Layer 14 of a small transformer language model trained on English Wikipedia (22 layers, counted from 0, width 96).
A neuron's activation on a vector x is GELU(weights . x + bias), where the dot is the dot product.

Input weights of the MLP neurons that the questions are about. A number n stands for (n - 500) times 0.00067.
n5 (bias -0.050): 491 561 440 537 426 587 492 551 405 719 526 814 549 392 337 228 148 441 364 500 343 433 397 496 629 679 530 627 496 686 322 549 616 243 504 702 207 375 522 353 731 565 302 500 491 270 349 563 798 553 595 487 539 704 300 253 509 583 720 405 463 566 376 627 527 468 473 559 456 611 776 426 509 591 449 646 811 619 346 455 541 509 130 473 469 581 559 353 862 420 487 402 802 478 443 343
n33 (bias -0.167): 487 899 356 687 459 652 563 351 596 550 260 854 414 571 619 602 316 469 456 491 460 711 426 427 281 666 643 300 313 737 290 357 630 594 412 248 574 557 445 556 328 622 325 470 452 177 628 491 466 628 421 513 773 676 547 792 560 433 508 416 438 419 345 240 395 381 496 351 676 595 432 437 658 496 393 709 381 259 402 528 556 552 444 452 396 426 390 462 592 795 582 461 412 449 407 665
n46 (bias -0.145): 332 483 348 518 405 508 461 343 722 579 513 383 504 700 544 217 461 452 251 487 273 358 552 334 607 786 700 492 790 556 348 401 793 571 521 402 717 669 387 444 277 424 752 517 443 406 438 487 306 615 544 479 513 526 479 331 466 669 492 702 345 692 500 592 843 597 914 670 551 431 475 521 377 329 424 619 288 314 398 504 770 422 266 634 513 543 609 525 509 594 427 418 525 572 639 388
n77 (bias -0.046): 427 472 638 337 333 581 485 448 416 536 286 689 338 528 770 602 369 302 534 525 474 583 458 549 633 613 657 586 366 732 476 625 433 329 431 533 84 487 306 275 445 553 253 573 420 471 543 500 459 414 627 451 488 797 330 454 554 612 508 792 333 632 570 729 601 339 530 504 430 624 663 480 447 606 474 705 496 372 607 394 688 429 656 116 479 533 508 657 483 575 228 521 544 651 484 254
n113 (bias -0.165): 271 688 569 448 243 575 635 335 763 106 132 526 251 421 578 524 139 510 505 602 305 551 680 460 284 382 332 560 254 906 456 576 495 594 312 585 320 597 485 403 635 783 582 401 387 470 495 531 645 525 692 530 624 459 520 479 652 505 629 811 338 883 515 381 660 177 683 371 475 571 305 719 470 593 487 709 435 133 460 737 477 505 636 352 567 428 474 209 681 775 530 246 426 580 585 403
n127 (bias -0.143): 513 548 486 374 339 571 620 500 606 290 698 715 450 346 523 547 689 413 422 618 585 364 702 540 411 527 355 562 386 428 89 310 555 771 756 191 459 422 368 468 611 721 578 571 408 311 402 321 567 397 634 603 500 536 690 116 482 218 562 865 547 657 563 555 468 495 788 440 212 608 299 433 500 375 516 765 688 411 545 372 504 638 518 527 550 482 403 254 776 457 536 536 368 389 735 596
n153 (bias -0.031): 402 512 526 732 460 545 649 478 492 444 483 584 675 532 449 425 644 720 127 379 526 658 593 566 539 634 601 299 429 305 584 125 575 397 703 261 673 517 504 492 500 541 517 602 281 405 350 475 422 632 462 693 674 794 305 765 388 383 411 407 397 521 434 581 475 572 355 449 508 450 299 553 488 517 467 337 636 590 208 496 742 462 525 563 299 286 568 548 669 405 359 687 573 190 496 378
n179 (bias -0.181): 608 518 512 551 398 685 701 690 485 507 226 527 496 379 504 532 523 508 593 432 441 682 580 309 433 424 607 321 306 693 464 542 344 344 703 429 473 542 393 614 743 615 370 467 508 481 508 385 716 492 504 485 371 428 598 527 534 504 787 488 122 309 372 396 588 364 659 304 451 496 649 645 425 774 440 403 549 652 493 514 510 251 541 481 660 523 415 478 465 593 417 470 401 500 322 736
n199 (bias -0.101): 388 397 472 582 409 465 597 316 563 385 518 415 482 598 424 475 487 742 329 491 559 742 371 413 340 536 620 652 629 733 534 271 429 828 418 42 522 487 419 509 527 978 375 798 527 597 410 527 578 622 338 378 599 583 764 353 373 427 603 581 591 797 584 563 348 690 482 437 579 504 426 383 182 635 387 550 617 545 443 565 573 536 413 376 305 553 137 410 531 692 478 601 427 470 617 673
n291 (bias -0.089): 294 461 570 320 461 653 394 393 645 353 527 401 322 396 704 265 428 418 441 634 273 322 365 690 48 509 578 469 451 665 210 518 469 818 443 438 324 518 535 437 491 548 311 622 536 673 500 586 430 646 636 716 652 735 727 455 651 329 899 486 518 531 411 445 500 304 624 595 726 816 504 338 711 196 524 349 535 514 526 484 549 455 642 545 289 378 251 357 495 508 411 447 565 557 662 531
n320 (bias -0.079): 569 504 253 446 410 530 669 574 442 726 234 673 465 265 549 471 504 388 603 421 331 592 451 574 427 442 372 491 442 575 597 496 686 445 775 574 433 522 359 460 500 543 335 530 540 224 545 326 496 723 478 457 436 684 351 553 399 578 539 504 97 168 627 774 781 113 622 299 518 597 587 547 435 401 442 482 556 827 361 701 768 442 478 482 589 575 639 649 634 337 338 302 611 284 638 593
n321 (bias 0.008): 583 485 432 587 376 522 567 412 659 693 226 539 458 578 539 514 430 445 461 485 166 458 426 321 365 403 422 681 716 611 537 565 176 595 541 545 174 627 623 508 434 672 516 710 302 305 461 453 583 477 688 481 474 447 580 593 222 162 474 504 500 587 485 449 415 578 551 555 660 504 553 511 436 644 354 579 727 437 401 731 532 453 610 596 647 515 332 578 562 467 283 328 556 481 459 596
n341 (bias -0.123): 567 376 283 332 421 571 467 400 537 588 590 472 269 412 814 393 302 555 500 341 542 559 133 437 641 752 579 540 651 559 548 432 491 505 438 599 325 505 394 404 287 815 711 797 518 631 198 812 625 846 546 840 628 468 450 436 568 406 482 556 528 594 514 597 697 426 412 694 662 364 379 536 558 445 448 365 786 355 388 571 517 555 343 409 322 253 376 531 279 633 270 428 659 211 598 514
n359 (bias 0.032): 412 493 426 635 453 683 336 801 413 344 396 640 522 598 553 328 496 492 340 369 248 493 447 519 477 387 544 401 560 608 329 567 417 461 620 482 564 605 547 256 610 668 485 537 776 236 604 549 717 589 511 596 562 563 642 541 422 682 602 515 350 481 593 279 458 492 550 272 652 593 559 584 570 283 500 565 459 203 463 613 393 398 459 725 628 383 511 304 568 631 459 325 464 489 321 564
n372 (bias -0.052): 445 550 648 424 456 694 547 271 657 600 534 713 590 216 666 476 395 351 684 543 379 633 491 321 313 474 462 453 548 625 500 349 405 402 294 347 644 656 513 219 496 849 757 492 391 393 416 565 398 637 487 500 458 577 556 739 243 375 684 474 207 602 457 566 583 139 438 277 551 650 555 475 262 772 416 681 564 531 581 602 504 456 500 574 500 352 618 329 623 614 124 414 571 610 369 543

Each question shows a token from some text and the vector x that enters the MLP there. A number n stands for (n - 500) times 0.017.

"65": 594 457 391 566 660 252 519 486 506 627 519 629 506 564 402 518 534 324 467 450 369 364 509 674 685 400 439 611 501 464 585 664 586 452 387 801 695 431 437 472 422 476 481 509 802 466 524 476 532 515 300 519 496 451 333 495 614 589 443 393 335 480 416 482 566 593 547 803 463 468 531 507 533 481 384 545 450 597 428 414 529 475 534 573 649 551 541 512 460 380 527 513 388 503 520 368
The three highest activations, in order: n320, n5, n46

" design": 682 510 596 441 742 394 458 443 672 574 673 411 491 615 607 711 586 369 534 473 506 365 524 446 566 394 580 505 534 399 404 606 614 532 418 531 673 444 444 543 477 446 739 387 490 627 584 464 426 567 366 635 410 451 415 624 569 511 258 326 467 434 592 540 469 465 415 536 522 365 695 429 359 510 399 527 362 583 628 456 404 479 469 389 543 480 698 561 475 532 544 353 469 567 462 462
Which neuron lights up most? n46

"s": 532 543 531 504 687 524 445 434 724 506 585 472 642 502 533 561 473 470 516 534 500 518 515 582 431 526 466 552 562 490 485 443 520 277 421 595 540 504 603 690 341 503 593 595 498 569 437 446 556 551 415 430 439 487 556 681 541 408 330 562 589 516 579 534 404 654 378 601 566 394 526 387 745 464 379 125 601 472 452 386 354 572 609 430 444 676 618 396 467 475 499 494 509 583 417 543
The two highest activations, in order: n341, n153

" could": 545 411 432 538 759 335 502 464 481 602 600 418 604 639 474 602 406 432 483 474 363 560 407 605 635 392 630 663 471 390 540 570 363 584 658 435 570 532 642 736 437 710 500 428 651 474 461 491 485 511 394 383 511 341 453 678 443 532 493 465 707 372 566 485 491 510 502 504 559 465 713 406 632 521 364 483 493 508 432 439 335 523 447 415 515 565 566 409 441 521 595 436 496 495 422 504
Which neuron lights up most? n321

" and": 590 393 512 486 866 303 529 354 660 530 562 437 553 625 564 557 455 260 381 348 528 560 510 372 683 491 543 596 466 466 532 520 545 526 433 442 513 482 487 508 426 614 582 535 563 543 484 463 551 623 328 493 453 357 483 637 510 456 561 351 572 502 460 483 512 508 492 679 361 466 521 412 493 592 394 493 283 447 534 444 521 609 532 504 615 445 510 507 576 532 596 508 515 494 473 444
The three highest activations, in order: n46, n341, n199

"ru": 531 502 465 494 567 338 441 509 582 301 454 464 423 385 468 588 457 598 525 553 452 362 530 668 494 573 440 453 320 537 311 773 463 479 535 814 433 602 809 747 567 502 527 365 504 622 623 342 508 511 497 520 458 427 464 594 577 640 592 602 744 621 419 474 447 653 433 603 548 573 523 446 439 442 422 633 671 587 515 425 307 568 502 497 472 522 506 486 402 322 536 375 395 519 522 492
Which neuron lights up most? n113

"\"": 562 494 650 546 733 547 492 382 435 510 548 464 519 552 535 519 552 306 423 533 303 457 558 613 479 298 572 649 566 515 473 606 384 523 496 657 485 453 418 444 389 428 679 483 610 517 553 470 608 505 229 436 466 372 445 508 511 670 367 447 737 443 581 550 521 524 318 451 509 577 508 531 466 483 389 503 496 397 747 425 393 530 525 584 699 631 603 428 361 576 533 544 346 567 425 546
Which neuron fires most, and how strongly? n359, at about 1.2

"al": 585 524 491 549 757 506 461 454 601 407 416 494 573 598 493 553 467 461 562 406 535 401 438 538 301 451 580 637 565 440 467 707 402 287 462 583 485 562 690 615 492 588 473 361 476 622 484 464 494 574 422 497 527 438 596 537 496 482 429 355 850 441 519 576 345 632 539 686 571 342 499 412 650 523 424 173 382 603 342 449 491 545 638 496 486 444 426 561 364 416 592 505 601 470 455 675
The two highest activations, in order: n321, n291

"er": 503 347 616 503 662 77 453 477 461 617 524 425 592 485 467 706 569 469 566 339 485 584 472 684 449 505 449 559 634 372 593 578 551 561 509 558 628 485 419 470 273 254 794 560 514 467 521 560 446 512 376 598 492 575 509 714 460 453 156 508 559 475 358 578 612 558 449 540 549 483 497 517 507 436 370 589 574 515 556 424 504 515 570 593 486 628 567 599 295 484 576 532 488 474 463 371
The two highest activations, in order: n153, n46

"nd": 744 345 673 655 708 501 419 586 475 511 398 410 446 544 485 483 588 463 733 537 594 509 511 566 347 462 403 601 562 318 525 468 462 495 595 599 523 609 597 652 613 345 500 499 595 354 574 457 500 536 578 375 459 551 372 580 382 530 368 491 528 489 426 482 366 398 585 537 361 509 657 501 430 506 395 394 540 645 393 414 432 614 540 490 647 487 540 431 309 471 520 493 483 601 393 522
The two highest activations, in order: n179, n320

"C": 509 380 609 557 763 531 513 489 753 500 515 410 400 594 412 643 640 389 555 553 761 497 438 644 421 426 443 524 438 437 517 529 633 421 354 518 441 525 490 609 521 431 597 428 515 359 564 547 445 372 497 314 491 681 565 495 549 402 421 540 551 441 335 413 314 529 592 493 517 356 485 475 506 560 377 401 387 460 502 434 425 585 562 562 494 598 597 489 643 521 730 534 342 529 497 623
The two highest activations, in order: n33, n127

" ": 580 525 435 577 755 294 479 547 534 571 481 558 566 530 491 519 391 406 559 349 556 453 791 605 596 459 484 637 492 415 589 557 499 497 328 676 456 516 504 546 432 410 593 553 474 422 508 553 579 592 598 503 456 500 405 370 465 566 426 525 599 367 590 491 421 527 486 815 515 361 570 469 518 519 421 233 433 449 509 417 439 551 343 509 492 577 534 455 527 421 491 405 451 567 490 488
Which neuron fires most, and how strongly? n5, at about 1

" released": 564 470 481 527 733 346 512 447 454 525 680 410 448 531 477 650 522 396 400 532 544 450 509 526 528 356 475 483 536 475 621 569 372 513 748 530 599 434 356 471 498 533 690 370 587 364 575 542 528 480 367 460 362 585 639 580 412 510 279 515 859 518 528 657 363 472 404 427 455 492 592 442 476 553 364 659 465 621 531 452 152 554 533 506 569 542 602 435 569 432 591 523 519 581 414 560
Which neuron lights up most? n127

" of": 419 518 642 469 829 464 498 557 705 550 551 524 631 494 444 569 431 415 501 361 559 494 433 489 575 619 435 615 634 490 504 570 468 403 458 500 611 537 627 528 698 497 567 441 476 549 492 449 497 529 280 381 455 394 490 455 370 510 445 371 879 515 475 460 349 703 533 660 564 363 470 385 484 512 428 481 494 476 678 440 523 534 426 563 463 379 559 547 411 434 534 477 552 494 522 575
Which neuron lights up most? n199

"it": 533 534 454 599 687 440 435 432 519 530 385 596 439 543 475 637 412 310 638 436 413 447 454 576 687 501 510 689 462 470 451 674 605 472 359 772 471 464 626 469 542 474 710 350 539 536 533 472 459 483 516 457 486 663 442 461 490 578 478 521 542 506 296 627 346 440 552 841 525 405 528 460 404 493 386 294 586 521 446 439 390 441 578 512 675 535 572 523 447 385 421 433 706 638 558 364
The three highest activations, in order: n5, n77, n321

" to": 465 418 360 616 773 349 505 551 560 505 614 430 561 561 467 618 358 488 476 512 433 570 428 531 539 570 562 593 496 414 488 388 436 456 527 687 538 588 741 706 496 524 584 478 592 451 391 543 544 552 391 403 450 374 423 550 465 484 564 567 838 545 547 461 313 551 419 550 400 471 627 424 594 579 382 386 594 454 646 412 378 540 388 460 501 495 592 412 352 432 510 562 415 475 584 640
The two highest activations, in order: n341, n199

" that": 500 549 458 585 793 529 523 426 507 538 650 391 506 550 450 512 551 556 520 546 493 501 452 506 540 440 447 597 502 388 457 588 446 568 354 525 537 438 694 599 677 591 705 349 561 329 486 363 645 592 334 432 510 324 474 493 383 534 518 460 652 463 566 445 578 493 442 524 325 524 520 426 584 571 418 447 424 598 477 411 394 544 453 539 415 414 702 428 366 648 482 504 661 544 539 592
Which neuron lights up most? n372

" pro": 555 582 363 468 683 350 461 530 557 545 449 489 474 597 413 641 354 515 420 442 476 483 613 345 474 544 516 683 484 650 547 587 510 356 514 587 553 669 672 646 486 606 477 433 531 443 491 489 393 517 528 558 476 302 548 527 490 525 436 637 566 440 521 591 382 684 583 387 539 260 479 426 650 592 391 379 420 525 376 423 225 600 372 572 527 478 776 590 423 526 655 521 455 437 496 521
Which neuron lights up most? n321

" &": 506 499 554 591 745 218 496 274 546 551 623 331 463 453 534 457 494 418 534 445 576 660 536 638 442 455 446 566 725 494 617 691 517 527 432 623 548 392 542 553 471 621 586 537 584 468 524 574 449 546 341 495 406 365 574 593 441 475 443 375 526 468 505 574 373 529 394 331 367 233 391 520 494 621 366 512 478 528 604 449 500 603 438 484 507 540 687 496 319 631 633 588 406 572 419 599
Which neuron lights up most? n199

"i": 466 368 474 465 679 282 435 460 591 562 571 639 468 618 508 572 417 304 424 646 392 379 520 681 693 523 467 669 623 364 442 653 564 546 299 636 387 592 650 487 340 512 618 383 511 700 531 457 439 487 499 403 514 407 466 580 452 433 383 381 696 520 410 531 497 571 455 840 514 564 483 469 485 495 366 694 667 462 582 445 405 434 581 521 580 558 437 549 478 462 453 498 451 673 509 373
Which neuron lights up most? n321